Layer 4 of a small transformer language model trained on English Wikipedia (13 layers, counted from 0, width 64).
A neuron's activation on a vector x is GELU(gate . x) times (in . x), where the dot is the dot product.
The model reads these tokens: "s" "," " rem" "em" "ber" "ed" " as" " present" "er" " of" " BBC" " Television" "'" "s" " Mu" "ff" "in" " the" " Mul" "e" " (" "19" "46" "–" "55" ")" "." "\n\n"

The vector x that enters this layer's MLP at each token. A number n stands for n times 0.0044.
0 "s": -179 213 -103 -55 68 77 68 -85 147 -28 26 9 208 163 29 14 -43 478 -167 -62 95 -367 320 92 76 -88 109 105 120 -150 135 -27 98 7 85 -72 -12 65 61 6 -91 43 -45 -92 114 1 -55 -123 -18 -39 277 109 -51 123 -63 39 3 15 -47 -133 -36 13 88 119
1 ",": -71 249 32 -228 145 71 68 -182 142 7 7 90 -11 82 -15 -38 -23 348 -123 99 -32 -345 155 40 201 50 131 264 97 61 -9 69 57 4 101 -116 63 -77 55 -176 -121 -75 60 9 -131 118 -9 -200 -39 42 126 -33 -122 126 -43 -106 7 -177 43 -43 78 -35 2 124
2 " rem": -232 -81 -24 -222 25 -12 -169 -2 78 -69 205 -68 102 15 89 -5 161 25 -103 127 157 -191 -105 148 4 -75 23 14 -170 -85 -154 20 6 105 109 70 52 -139 20 -107 -178 88 183 -151 57 25 -93 -322 -210 35 276 -169 95 59 188 60 44 93 -61 163 75 -52 -76 135
3 "em": -64 -57 -195 40 -269 34 -95 -66 252 -12 46 -41 -166 15 184 -50 21 49 -106 214 77 -180 122 174 26 -172 7 -11 -224 70 90 -146 -68 443 8 64 0 1 91 24 -199 -52 -16 -37 228 -106 -56 -77 -139 -74 367 227 -105 -84 20 -228 -51 110 -229 25 -38 15 -190 -69
4 "ber": -170 4 -238 -59 -9 -140 -222 -62 251 -7 113 100 -86 -41 161 -119 -18 127 -76 174 96 -199 78 338 -111 -117 79 -90 114 -146 -33 -56 6 438 91 -58 -59 161 1 -355 15 48 9 9 -134 -130 65 -44 -173 18 146 207 -115 -190 -43 -34 43 22 -62 -104 -82 -1 -32 245
5 "ed": -80 88 -186 -26 50 28 -212 -157 6 10 209 237 4 38 127 -96 -115 179 -84 75 32 -300 98 28 92 -272 40 16 -90 -126 -24 -177 87 -35 -98 20 20 27 82 -149 -55 167 40 15 21 -79 54 -340 -102 52 192 94 -58 -224 -8 10 31 -45 -43 -173 35 -5 -68 270
6 " as": -11 -178 34 -121 29 28 -93 -247 -52 -14 15 -5 30 116 1 64 3 193 -46 -136 71 -354 151 144 231 57 -3 16 -270 81 -95 41 91 75 -74 -165 110 -147 141 -254 16 130 -104 -57 20 24 -154 -5 -89 44 260 54 -165 163 -59 -94 74 -65 -102 -43 150 -140 -136 63
7 " present": -272 -178 8 -95 32 64 47 -153 142 -57 139 178 -53 160 15 -22 121 -74 -183 -93 26 -232 61 136 107 -97 10 -77 87 -318 -251 102 -74 -35 -61 -26 13 -171 70 -147 -226 -104 96 -79 78 -82 -16 -109 -223 52 122 -112 10 12 47 -91 -162 -114 -203 -105 -36 186 123 108
8 "er": -138 64 -60 -66 162 80 150 -71 27 60 201 98 118 124 3 -137 -3 275 -219 150 39 -367 25 122 19 -189 39 -19 -99 -429 77 -147 34 -228 -10 -102 -73 60 -65 -50 -12 53 0 97 -12 -6 55 -115 -38 -200 6 118 -207 33 -82 -11 -25 -104 -214 -102 88 83 48 158
9 " of": -83 195 -77 -137 293 4 -106 -229 44 -17 188 -24 110 77 93 -164 -46 305 -77 9 88 -163 69 258 166 -75 158 29 -98 -44 169 -96 131 -134 -112 -198 -10 18 35 -267 -37 94 -26 50 -64 -36 -31 -108 -7 143 103 47 -126 42 39 52 135 -76 -248 5 -41 -115 49 13
10 " BBC": -132 -40 68 -105 -59 -4 86 -70 -74 -85 111 -84 22 327 -48 -5 128 175 -110 106 119 -278 62 8 104 11 -2 106 -20 -432 -143 -48 19 -172 158 -111 89 -69 73 -41 82 -42 89 162 -166 -102 -77 12 -152 -66 314 -187 -108 57 -109 -96 42 -185 -66 -69 29 95 75 258
11 " Television": -157 -117 73 -83 -49 78 -28 -7 -36 -14 53 -87 170 400 -14 21 191 225 4 143 52 -228 90 136 49 -77 11 89 95 -390 -126 -14 181 81 -91 21 65 -72 40 -61 56 82 4 51 -55 -116 -3 -62 -141 24 258 -202 -88 196 -157 -80 -125 -57 33 -112 46 -75 186 245
12 "'": -85 -80 -36 -94 -103 11 -57 94 304 47 164 -104 141 191 180 -200 24 174 -278 -43 33 -109 126 301 218 -98 -42 69 169 -173 -188 6 -4 217 -92 -4 -39 -26 222 69 -96 127 150 -12 -181 -23 -89 -115 -67 60 252 -12 -123 -65 10 11 -86 -9 74 -117 -160 -192 170 -79
13 "s": -142 173 -32 27 -10 15 104 -27 209 95 97 -34 111 105 188 -21 -73 253 -303 -103 50 -222 235 138 181 -103 202 91 97 -148 132 35 187 68 84 74 -38 39 152 82 -191 156 42 -126 80 -93 -94 -61 114 7 353 114 -124 -84 -62 83 75 51 20 -138 -32 14 123 81
14 " Mu": -132 -41 -96 -10 259 71 -6 118 125 40 69 83 271 146 -57 70 85 89 -115 41 151 -176 218 189 152 79 -30 33 -250 -179 -42 151 205 201 4 6 165 -109 71 -74 -17 236 -58 14 -52 -20 26 101 -171 144 235 -29 2 157 50 -276 -44 -4 1 14 322 11 53 104
15 "ff": -150 -36 -116 122 -62 21 -314 7 100 10 157 -137 -152 126 243 235 177 45 -186 75 134 -347 5 -86 -109 -55 31 7 -157 -86 -122 -135 -48 -84 22 4 -305 97 72 -59 -60 -20 -75 -53 -215 -39 156 -110 -159 86 78 -3 -99 137 97 58 -22 67 -161 -14 -15 235 70 133
16 "in": -94 -177 -47 70 256 -27 -162 -18 105 205 133 -47 54 39 66 -44 50 378 -155 99 163 -262 200 68 174 -160 -49 -50 29 -105 47 73 52 -202 -250 -44 -108 -3 98 -265 -53 26 39 -163 -156 68 110 -73 -53 -85 48 135 -221 64 -94 -68 52 -18 -207 -81 139 38 -44 164
17 " the": -38 75 43 -202 215 -53 16 12 148 25 312 -63 27 133 83 -111 151 428 -287 -7 82 -32 -2 122 110 -92 197 143 10 56 -176 32 11 -56 163 64 148 30 126 -130 -136 110 23 -96 -90 9 -50 -23 92 70 240 75 -54 196 90 26 58 -12 30 -191 -10 50 93 118
18 " Mul": -221 -19 -156 15 89 86 -115 134 -15 -36 141 -101 139 152 20 -29 337 108 -138 125 137 -373 104 111 -47 66 -81 128 -141 -194 33 104 12 130 86 -107 -45 -53 163 -99 -37 74 -24 63 -5 15 -4 10 -162 -59 -10 53 -96 193 61 -116 6 -222 -4 160 104 101 -98 255
19 "e": -106 -109 13 131 254 106 -238 -5 31 50 62 -37 116 103 82 59 155 457 -151 81 300 -252 17 118 130 -64 -37 -44 -143 -267 66 -152 96 -142 -86 36 -72 38 84 30 -80 64 -14 -118 -269 103 60 -29 4 -80 169 21 -68 142 -165 -84 -80 41 -85 -117 49 -7 44 173
20 " (": 46 -70 -47 -84 75 118 -37 -63 97 145 184 7 34 182 135 -124 -8 41 -174 -46 -6 -332 141 72 145 50 90 190 -43 9 -17 56 206 9 -56 -205 177 -18 -17 -83 -61 68 -3 157 -68 141 -96 -89 -112 -227 249 34 -163 105 193 -5 -22 -131 -1 -193 48 -136 -132 18
21 "19": -5 50 -178 97 83 -144 -10 -90 62 11 175 145 124 214 44 -61 158 -24 -48 -110 17 -289 227 -73 203 163 115 -80 -28 -180 8 2 186 142 -27 11 -42 -210 -65 -102 -17 32 -44 -68 -116 164 63 4 -75 -67 300 -160 -167 20 12 163 121 -123 -78 -102 283 89 -97 26
22 "46": -132 -342 -160 41 77 -56 -235 -130 48 -71 136 132 -21 174 97 -51 84 236 -20 -82 88 -169 251 83 182 68 -4 -124 321 -142 -126 -29 2 80 55 -17 -62 28 -125 5 -13 47 5 118 -78 99 46 -90 -1 -23 385 -137 -108 254 -9 61 84 -73 -72 -35 130 242 -40 167
23 "–": -13 -304 17 -102 -67 48 -261 34 -1 78 53 132 95 94 99 -250 28 -29 -143 142 -20 -367 315 211 192 13 149 -35 158 72 -88 64 -24 -8 36 19 -149 156 131 70 34 130 -79 29 -2 160 -122 -25 -122 -29 251 -11 -161 16 71 -9 -17 -23 18 -24 300 -36 -54 8
24 "55": -164 -262 -163 110 14 -165 -140 -101 149 -94 207 62 26 217 149 -43 146 185 -42 -67 57 -145 180 89 172 115 9 -154 237 -193 -149 -107 -41 108 91 -19 -30 128 -73 -68 -3 4 -19 39 -288 121 37 -117 32 -91 243 -79 -115 251 -10 92 127 -133 43 61 21 281 -56 120
25 ")": -194 -161 -125 -17 217 64 -181 -98 11 81 2 48 122 170 -48 -98 238 139 -255 31 109 -91 45 -85 272 55 163 57 50 -245 -60 31 10 191 -56 -270 180 -35 -58 32 59 132 -3 -81 26 189 17 -109 -130 -200 314 -5 -90 169 -100 -117 39 -89 49 -68 -97 -116 -3 100
26 ".": -63 -18 -12 -204 56 63 91 -161 19 -86 -1 139 21 237 19 -51 133 116 -114 -119 108 -250 173 106 87 147 80 171 -51 127 -62 -45 101 -136 87 -142 48 114 119 -179 155 -29 -85 -2 -212 -22 -30 -380 -143 -27 206 -118 -44 11 -108 -90 -62 -165 82 40 20 2 -98 115
27 "\n\n": -24 51 -16 -259 91 92 98 -107 146 41 26 260 -106 141 50 -24 308 86 -90 -58 91 -248 115 -168 82 106 126 175 -45 -51 -63 -64 102 -104 72 -82 140 3 100 63 135 61 105 95 -56 188 -124 -283 -164 -79 80 -53 69 141 107 -72 -41 -139 -62 -9 22 -59 167 109

Each question shows the input weights of one neuron of the MLP. A number n stands for n times 0.0024.

n183 gate: -10 -5 -112 48 -203 193 18 2 -71 182 -117 14 -99 -76 73 188 -369 -44 -110 -51 10 -57 74 -31 16 44 -62 -156 -76 61 -29 22 38 -200 8 -80 -22 33 -43 35 -138 -41 -185 16 221 -133 -70 -119 -62 104 37 -17 -52 3 33 0 25 160 146 132 56 181 -97 26
n183 in: 37 -123 17 -36 -156 219 -170 91 -125 143 -48 -47 -35 -9 -278 140 2 -87 -130 67 -56 -12 18 17 74 5 -38 -71 66 -28 142 -58 -122 23 -37 -75 -157 82 239 38 36 9 58 119 -40 -17 100 -14 -96 80 184 188 -90 119 180 36 243 -5 232 100 -36 26 32 -210
Its three highest activations, in order, are on tokens 15 "ff", 3 "em", 23 "–"

n111 gate: 52 -140 58 15 -79 3 145 39 88 101 169 59 -133 -80 87 -14 -102 -14 -3 -17 -73 -111 -222 -83 -39 60 134 -177 128 -130 137 -70 14 349 150 163 109 69 208 -72 107 -38 90 17 154 -68 162 128 118 72 42 -35 68 -157 122 22 -127 41 29 75 -85 53 107 -105
n111 in: 7 -100 97 135 -5 176 78 40 -209 -155 -38 42 -347 -149 -156 59 25 56 35 -120 19 -55 1 165 72 -47 142 32 31 -40 -133 -7 195 10 -28 118 162 -297 123 5 -11 -4 -8 213 9 -96 118 -242 -153 31 -162 92 12 -151 -252 198 -50 133 -148 74 -93 202 -154 87
On which token does it fire most? 7 " present"

n181 gate: 173 124 -155 -25 133 -80 -39 -277 23 -32 40 -48 110 -122 -43 -18 -100 -202 60 -91 -141 99 -37 -207 -131 -90 -50 120 -12 -46 176 -74 100 27 -86 182 51 -15 107 -189 1 55 178 -180 126 93 2 -70 65 19 144 -18 -98 -67 21 38 24 -74 99 -165 93 -57 279 94
n181 in: 185 -95 79 322 -68 -89 80 -105 140 59 39 -13 -59 360 255 -35 47 -159 8 -54 -390 -23 28 11 -35 -2 158 91 15 -71 274 102 25 -65 49 -63 55 64 -4 -123 17 58 74 101 -75 -38 114 224 52 -16 -20 68 -26 -11 27 74 201 43 23 -57 25 -42 173 139
Its two highest activations, in order, are on tokens 21 "19", 13 "s"

n188 gate: 39 -46 -83 -112 9 57 36 20 99 272 -1 -42 -68 69 -68 -39 -47 -18 -24 7 -213 10 -87 -137 12 85 -87 43 20 -166 184 207 -51 -15 102 34 -48 72 163 63 121 66 -1 8 148 -150 103 61 346 25 198 -88 -37 -111 54 154 -236 -189 -24 -57 -54 112 29 127
n188 in: 4 -91 16 -71 -20 162 -57 -44 11 -135 -91 -108 2 53 112 -67 -86 151 -75 68 -85 83 161 48 -234 -155 -41 66 122 277 -24 -42 156 66 -192 -102 31 23 102 122 100 115 193 -62 -143 -21 -138 94 -72 -27 -48 13 -194 4 110 -175 231 -89 51 46 199 42 155 147
On which token does it fire most, and how strongly? 13 "s", at about 1.3

n62 gate: 265 -8 -178 -53 28 -236 -99 35 52 -112 -72 -120 -131 221 -17 7 13 211 -17 4 108 162 -76 -64 -122 -14 -55 27 -96 -102 -81 -9 -6 -183 90 53 182 -146 -156 177 59 -8 -49 85 -151 -40 3 91 143 -177 36 -14 -23 -256 12 92 -45 20 220 -52 -57 -27 -96 -150
n62 in: -103 -91 115 -17 -9 10 65 -22 30 120 102 -86 148 -16 -147 -89 18 -130 51 21 17 -69 -19 -72 -248 -125 98 114 29 64 48 91 -48 107 -50 -95 -19 -77 -186 -42 -12 -126 -236 -162 -9 -2 -125 1 -130 125 26 -20 39 -143 -73 40 -75 220 -55 173 -81 29 91 147
Its two highest activations, in order, are on tokens 22 "46", 27 "\n\n"

n15 gate: -49 -9 17 -40 -136 219 111 192 53 -84 27 63 7 34 -52 -9 -167 6 -56 -68 -5 -33 7 26 -119 -143 -32 -134 -233 90 -26 56 168 54 29 30 107 -116 19 147 -45 25 93 -130 203 25 246 -199 35 -48 -54 -17 8 -271 100 146 48 93 25 67 19 -20 35 -57
n15 in: 18 -117 -159 54 53 -70 41 -10 -25 -44 -22 -192 66 -263 10 74 4 223 55 60 -19 162 89 -45 18 228 225 -78 266 -62 -30 -54 -138 -97 155 102 126 70 38 161 -66 51 -5 117 19 -102 -70 100 -111 -94 11 73 51 -10 4 115 113 -131 -43 54 131 -39 27 348
On which token does it fire most, and how strongly? 13 "s", at about 0.55

n53 gate: 60 124 -131 3 61 -140 76 -220 41 -16 -124 -40 -32 0 61 -180 82 -37 8 5 39 -103 2 -91 38 -62 97 49 -30 62 -98 -41 85 -157 -134 -100 122 -48 153 -45 116 90 38 183 5 -99 113 175 27 -16 -69 -71 -206 -174 61 -162 -31 62 49 172 -69 38 -46 58
n53 in: 5 87 104 222 -51 -251 123 -72 24 -215 98 36 50 34 86 -50 99 30 137 6 87 15 -133 56 40 -64 83 4 -56 -1 -80 82 4 -81 -60 -46 86 -44 52 44 -128 36 -59 66 -37 62 49 32 2 -84 179 -35 77 2 -37 -103 -76 -80 17 66 -26 -127 1 3
Its two highest activations, in order, are on tokens 10 " BBC", 9 " of"

n99 gate: 150 47 -50 115 225 -76 60 -113 64 158 -97 204 17 -123 -38 152 96 91 72 26 -127 71 44 57 -50 -128 -91 -39 200 44 85 38 103 97 21 -58 -40 49 7 31 169 11 21 -44 -81 23 -81 -198 113 -10 22 6 34 -160 97 65 121 -194 -21 26 -49 -184 177 192
n99 in: 15 -50 59 165 6 -132 101 -7 66 48 -154 -67 -18 1 302 188 -143 212 174 -91 140 34 19 56 -13 -102 50 -133 207 -4 -23 -7 -39 -73 -155 -63 190 -155 76 80 -155 31 61 65 -89 57 77 -205 -109 -14 66 -46 106 -160 39 48 112 -109 -64 55 -143 27 -157 126
On which token does it fire most, and how strongly? 5 "ed", at about 1.8

n40 gate: 125 212 65 -78 -30 37 212 -77 42 42 -206 14 -49 -42 -9 -136 -121 229 212 -90 -187 108 213 -24 -307 31 121 187 186 161 -84 -70 -117 -110 5 -168 -11 -124 -86 70 15 -43 -73 -283 90 175 -3 -27 -61 114 4 56 133 249 109 -177 -9 -175 -17 -94 -195 -117 -45 96
n40 in: 3 271 185 -357 -117 -69 -30 134 39 -88 -275 20 104 149 52 27 -111 350 295 7 -133 -172 144 173 29 30 188 101 -32 97 -132 -79 190 24 -89 -99 -168 204 -95 -156 49 -96 147 -89 97 311 81 -207 -170 130 -132 -21 132 404 53 -79 -42 -289 143 -57 -115 114 7 -17
Its three highest activations, in order, are on tokens 1 ",", 0 "s", 27 "\n\n"

n78 gate: 63 141 -240 -16 -3 1 -121 95 -50 2 -2 13 -205 132 -46 34 8 -45 65 -22 87 -253 -164 62 -5 -55 -93 102 162 42 207 114 38 142 123 -44 -85 32 -141 -126 135 -155 -101 -14 22 29 -71 10 36 114 -109 68 -78 -41 -54 6 -63 115 128 124 77 51 -62 -211
n78 in: -43 17 -79 -111 34 -174 -68 -69 61 75 -63 44 -77 -3 -39 -109 47 89 60 -43 137 -11 -137 -42 -8 -191 -129 -172 -76 -140 93 84 120 -52 15 -22 -20 73 -7 2 -131 43 -146 -6 -5 -43 -26 -61 -46 30 -90 -44 -244 -61 -129 -99 -6 22 4 167 49 -73 -34 -142
On which token does it fire most? 4 "ber"

n135 gate: 14 -41 133 -15 -168 28 129 -16 54 164 26 -81 -34 134 27 -76 8 18 -87 -7 -114 12 -20 56 20 -74 11 -107 -37 31 169 -39 -52 111 -273 -130 222 197 156 59 239 55 -29 -115 250 -47 -19 37 -27 -82 12 -151 -126 9 51 176 122 16 37 258 84 -39 123 59
n135 in: -107 133 -24 128 -35 147 -98 -34 212 -16 143 -249 -55 201 -155 -70 -46 -83 280 -46 -30 108 52 83 2 17 32 -40 33 -145 -61 -125 70 72 28 -30 58 -21 123 -144 -58 -84 110 -112 -11 145 -159 -30 45 47 159 -153 -21 -9 10 4 130 -100 25 240 -57 -87 26 -154
Its three highest activations, in order, are on tokens 12 "'", 11 " Television", 3 "em"

n94 gate: 91 113 8 -241 -166 111 -130 73 -45 170 72 -83 22 -251 -29 -61 166 -41 83 -71 -14 223 21 -156 129 -17 -82 81 -11 -102 84 -224 -2 241 -89 20 -16 106 -60 -91 -31 -28 -9 -89 113 -89 -168 -108 213 104 -138 28 57 75 -79 247 -153 3 -13 -61 185 -123 -62 -66
n94 in: 81 9 -129 6 -30 34 71 -61 116 -81 15 -85 134 31 -105 -97 -13 -190 90 200 -152 92 142 -115 80 -148 -209 167 -198 -145 -82 -56 143 74 104 -269 86 9 97 -81 20 -10 22 37 65 83 80 -42 102 83 14 70 104 -130 23 -224 -101 116 -32 -116 153 37 -171 -220
Its three highest activations, in order, are on tokens 17 " the", 13 "s", 19 "e"

n187 gate: 101 13 275 15 34 113 19 -233 -33 40 50 40 68 95 -54 121 31 49 142 -136 -74 161 -229 -8 10 34 -29 -86 66 -64 31 16 19 -61 -76 -14 -61 109 223 -131 53 -22 -53 6 124 187 -232 -79 -16 70 -224 29 239 -211 84 31 68 29 -122 60 34 125 -127 -50
n187 in: -151 192 22 17 256 21 -82 67 113 -34 -164 -53 79 -22 3 -21 122 -186 12 -99 -43 -119 -68 -199 -143 -112 151 -64 130 -208 -126 -32 56 -3 233 72 -148 -84 212 18 -52 41 131 -108 272 118 -29 59 53 -41 -43 -25 127 -68 1 -20 135 -309 -235 -272 202 75 -122 -170
On which token does it fire most? 26 "."

n168 gate: -81 -96 94 -140 100 51 176 -168 87 106 -52 -43 6 -229 64 65 -81 11 -242 156 -149 -131 60 -21 10 11 -226 -173 112 40 79 56 -91 135 -87 11 -3 81 37 -19 75 13 -107 43 34 45 38 -96 -106 4 -66 102 -164 -133 -83 9 20 71 -8 -162 -63 18 -133 85
n168 in: 25 36 93 -114 -10 -132 132 246 31 -33 165 42 141 -53 -42 -116 -19 34 -31 52 136 -61 -54 -57 -36 125 67 72 -132 -7 133 25 -96 -6 6 32 -83 56 -68 -51 77 45 13 -16 -76 208 178 58 -154 -54 52 -9 -143 126 140 33 -110 -41 -22 -61 84 30 -62 -32
Its three highest activations, in order, are on tokens 8 "er", 16 "in", 23 "–"

n148 gate: -63 144 144 -112 258 -7 92 -79 -46 -15 -10 -47 -61 7 131 55 -56 160 169 -3 -117 46 -132 5 -214 52 208 -157 101 31 -117 14 120 168 31 91 18 -153 -43 -78 18 13 38 30 21 147 -127 28 45 125 -54 -6 -234 -169 -113 16 -30 98 -74 46 -70 -119 -19 42
n148 in: -15 79 1 167 27 406 76 -34 72 -75 -34 71 -174 131 -107 -15 21 68 -75 -129 68 160 93 212 -78 -2 -87 -90 2 131 -88 -125 30 -42 -93 -68 -59 158 -9 -48 -53 204 188 37 6 54 128 -22 25 -50 -43 96 -57 42 38 -44 263 -77 -41 -49 99 41 -26 78
Its two highest activations, in order, are on tokens 9 " of", 4 "ber"

n147 gate: 99 -292 -1 85 -38 101 83 61 221 152 184 -87 -103 -142 -133 60 -45 -109 -31 -45 -99 50 -12 -120 104 266 -97 145 116 -8 50 129 65 -49 -24 24 -108 33 -35 -8 156 -148 -140 64 151 -32 13 -44 49 -3 71 -158 -147 2 15 -116 241 -9 102 -158 -142 191 147 -5
n147 in: -106 -135 322 41 -129 74 167 28 -222 166 39 89 -8 43 140 -165 -156 -214 -175 -48 196 97 -181 -158 -76 138 25 -261 237 -4 72 -8 -35 16 -23 0 109 55 41 -364 64 273 -29 -159 54 56 -70 -198 -76 92 91 -138 -142 94 111 -108 39 -61 -113 31 -90 178 47 34
Its two highest activations, in order, are on tokens 22 "46", 24 "55"

n29 gate: -104 43 150 160 22 -74 48 -34 12 212 -283 -188 133 -46 53 -95 -40 -25 25 -36 -200 121 -11 -108 4 27 157 -53 47 41 116 -20 171 -75 80 66 122 94 -43 -133 -75 -36 55 -200 -141 201 39 -30 192 64 205 -115 -10 65 43 -79 168 -39 69 -129 2 -37 6 68
n29 in: 17 0 47 -43 -70 173 -33 -186 195 -155 26 103 -7 20 -150 -22 -42 154 37 83 162 15 -34 -55 -90 63 -63 -87 -29 -10 -58 80 7 185 -120 18 206 37 -94 -86 128 -8 69 -208 142 0 125 -64 -65 -41 59 -171 -1 0 -260 139 81 23 -221 -93 46 -59 -65 20
Its three highest activations, in order, are on tokens 25 ")", 21 "19", 1 ","

n23 gate: 18 -100 41 58 11 -6 110 -145 100 -81 18 109 -262 -179 158 196 -80 -110 99 69 70 104 -108 88 -36 43 140 90 -135 -82 67 259 -160 -21 -31 16 48 -36 63 -85 26 -48 111 134 -82 114 84 34 44 -23 90 -78 -13 -153 -199 -51 60 -21 -169 -84 -201 78 -130 -49
n23 in: 53 247 -304 -104 133 20 -43 -240 -79 40 -70 -44 119 24 -203 30 170 -86 -243 28 -133 55 308 105 -221 33 -76 35 -34 4 138 -301 -270 55 -100 -3 -10 -47 -204 198 95 141 192 -38 -165 -173 6 41 -94 38 78 213 -100 76 -21 138 -42 -51 197 113 165 -117 38 138
On which token does it fire most? 4 "ber"

n30 gate: 109 -88 -74 -41 -90 157 190 -40 25 -148 -204 56 105 -4 -96 -116 114 219 112 -16 124 -22 25 47 -67 133 -60 -19 60 66 -88 -47 84 -124 -334 -188 -32 17 15 105 176 -18 71 11 27 -16 -70 -17 4 -106 -64 92 105 -39 67 28 -50 4 18 -29 -226 -37 53 -42
n30 in: -64 49 43 -64 70 75 169 82 76 -211 -59 -24 72 46 -156 114 -16 79 -63 -88 33 -11 116 -135 -117 330 -5 149 -70 57 -66 142 -259 81 48 22 50 -37 -46 11 -27 171 -86 -4 113 -118 -190 127 12 -85 53 -193 -10 78 -45 -36 -207 -51 -64 84 -76 -107 63 107
Its three highest activations, in order, are on tokens 27 "\n\n", 26 ".", 0 "s"

n54 gate: 361 71 46 -9 -101 -38 147 2 100 -77 71 -159 -38 -45 -125 45 39 -7 227 -54 89 53 -98 -54 54 87 -193 54 110 116 2 61 86 53 -120 37 204 53 -37 159 -24 85 -198 -41 -51 -4 -24 -172 131 -285 85 133 0 -1 -30 87 -224 171 -59 238 -92 -17 121 9
n54 in: 9 185 -52 -288 45 -118 -43 123 -138 -236 -47 -13 -172 135 51 -272 -55 -238 71 103 55 -142 63 -43 226 -11 29 -193 -138 122 47 185 65 40 39 195 289 7 -47 94 -90 -150 18 -57 43 -39 -2 264 154 -133 -93 -32 28 62 -51 -57 -109 207 -135 -37 -107 128 -216 12
On which token does it fire most? 12 "'"

n71 gate: -135 -85 97 -109 -247 -199 44 199 45 110 -78 77 -86 103 -68 -62 -94 53 7 55 -27 15 -14 147 69 -93 -28 -60 25 39 164 0 -63 -153 -61 -105 146 32 -172 74 98 -58 -46 -236 -81 -153 157 20 56 94 4 -48 -91 154 137 -70 273 -113 -1 45 159 -121 111 13
n71 in: -136 53 115 -70 -234 54 -1 82 0 53 43 56 103 -59 -120 -27 -87 -60 34 39 -48 -51 99 -1 -21 28 94 159 95 -73 -18 -73 -157 -12 -118 5 197 -21 -73 -39 44 22 146 -219 -48 -263 74 128 44 48 107 -125 -9 119 -82 100 180 -134 -129 61 16 -161 -76 128
On which token does it fire most, and how strongly? 11 " Television", at about 0.87

n165 gate: -101 -80 -136 -184 8 81 201 -17 -19 -50 -49 49 83 37 175 -6 -2 37 70 279 -62 -90 -196 -60 -108 -31 66 -17 2 28 -150 110 -25 -188 -65 -39 -25 168 -50 198 133 -103 -71 179 -76 -40 55 77 128 17 -166 96 59 -196 34 -14 -82 39 85 0 -66 -103 118 93
n165 in: -271 163 -218 93 20 -98 203 -68 -18 310 2 -64 148 -48 20 -125 -11 -47 -53 -15 24 -13 -100 93 -198 -36 90 -59 109 155 -205 -18 69 55 -37 102 -184 55 62 32 339 -62 -22 -6 -21 -174 -80 24 210 -67 57 153 26 146 -38 -48 -34 -226 -10 114 85 170 -45 126
On which token does it fire most? 8 "er"

n79 gate: -15 -151 -59 60 38 54 72 105 59 84 -45 94 64 -37 48 9 -236 187 77 201 -124 -22 -192 29 -65 187 94 125 -67 -8 70 -17 154 -67 -94 29 -26 93 -112 -9 173 26 16 -20 159 -23 23 -182 176 71 52 -71 -109 -3 -140 34 168 -126 -84 -91 -30 23 -60 -53
n79 in: -87 71 5 -123 -129 -95 16 -77 -9 4 117 -65 -81 -74 119 145 -156 17 -197 -298 24 112 -103 117 57 100 -34 22 67 -157 34 -83 23 -73 217 -61 -31 -255 -86 138 151 67 -72 -186 -59 39 125 -48 -25 47 -58 52 92 139 -136 -32 -127 -21 -212 113 112 -115 -228 22
On which token does it fire most, and how strongly? 8 "er", at about 0.66

n126 gate: -37 40 -20 -73 -51 -150 27 -31 -35 -41 -62 -158 50 -18 132 -16 33 1 64 161 -100 178 -56 103 126 31 112 15 -16 -19 14 63 49 -37 77 -49 21 -77 61 37 -95 95 44 -108 -45 21 307 -10 -41 45 8 289 -34 12 5 67 -16 -137 52 -28 79 32 50 -212
n126 in: 188 -120 -93 70 184 -22 -137 -60 -72 31 187 119 -108 57 -122 6 -16 38 90 -264 -59 -141 116 35 34 -27 -64 117 17 -9 -4 -47 -244 45 123 -96 -135 158 -44 145 81 67 201 -177 -85 -181 -160 -66 94 47 93 -156 50 -87 165 57 -114 151 200 -8 97 -52 -10 39
Its three highest activations, in order, are on tokens 12 "'", 17 " the", 13 "s"

n182 gate: 63 3 -63 -90 7 197 147 78 -20 -125 143 280 96 194 -77 108 -14 28 93 196 -266 -41 39 14 -165 -145 180 -316 -8 90 -86 87 -81 -94 -117 199 -19 -142 101 14 123 103 215 -104 125 18 117 40 0 91 -53 61 -220 -55 59 3 -107 -2 -64 47 -159 -108 -54 19
n182 in: -108 58 -50 -15 -141 -46 -105 119 -146 78 37 43 -102 -10 -91 85 -12 138 118 64 105 -57 -41 -107 60 42 -79 -210 -13 58 -236 104 74 26 54 -56 87 -73 56 97 -13 -22 5 -279 37 6 -35 -28 -175 183 -114 -144 124 3 -206 -23 -94 -46 -15 -82 204 -51 -68 4
On which token does it fire most, and how strongly? 7 " present", at about 1

n12 gate: -95 30 67 -193 2 2 -107 -84 121 -101 -97 109 -60 -90 68 68 -122 -50 -160 23 -89 207 67 -48 -78 -201 -196 118 -102 -106 76 -32 -270 -86 169 22 -92 52 -50 -7 -27 -38 -96 14 -34 -65 -92 3 0 86 -106 -161 28 58 192 -84 206 112 2 33 -15 9 127 -120
n12 in: -156 -1 92 34 3 -48 22 -54 -20 47 -130 10 -56 -129 53 -87 -110 15 -25 -153 164 163 -28 125 278 -55 -152 101 -299 47 96 -18 68 -6 233 -90 -53 -12 -109 -103 -86 -49 -15 -19 -149 267 146 194 104 15 -32 198 -76 -22 30 -48 108 127 -51 11 7 -90 -3 -45
On which token does it fire most? 10 " BBC"

n176 gate: 133 28 -23 -88 -9 25 59 176 -173 165 -208 -7 -21 -21 -194 -22 148 -92 -65 27 -10 38 113 -67 -29 70 156 109 12 110 122 100 10 -82 95 5 -20 -81 105 -21 42 -4 -20 -95 -120 -180 252 -37 81 52 -101 198 -114 244 -33 182 -84 88 56 11 0 -6 8 231
n176 in: 180 36 -47 -51 199 -59 -3 427 2 -24 -189 142 -8 179 12 41 -123 57 117 -65 23 -83 -34 14 75 81 121 -83 -221 3 -47 111 102 -181 35 284 -7 -40 -238 51 45 161 -70 106 -8 -73 97 -86 -63 139 14 167 6 56 73 4 -90 185 15 57 -37 70 37 46
On which token does it fire most, and how strongly? 25 ")", at about 0.23

n75 gate: 67 97 -40 -67 -17 -23 -32 -115 54 123 32 -79 -96 -25 -211 -16 -72 -126 132 -108 157 -84 -31 -210 70 -88 -160 -101 160 18 -163 27 -134 109 -86 -44 -196 165 123 -186 51 -59 99 -155 -20 58 -30 197 -1 -59 7 1 303 -17 -154 -26 -105 58 -18 -86 86 -147 77 -29
n75 in: 108 -66 -213 63 -78 -226 0 -23 142 -86 294 131 52 -46 -169 -159 -48 237 106 -20 100 -180 -228 212 111 -57 -35 -68 -158 -62 126 -10 57 -117 -205 -144 -44 -72 -48 133 343 -278 -33 94 52 -142 221 0 33 -124 -2 37 39 10 70 47 215 89 -73 6 54 -105 -109 -134
On which token does it fire most, and how strongly? 16 "in", at about 0.32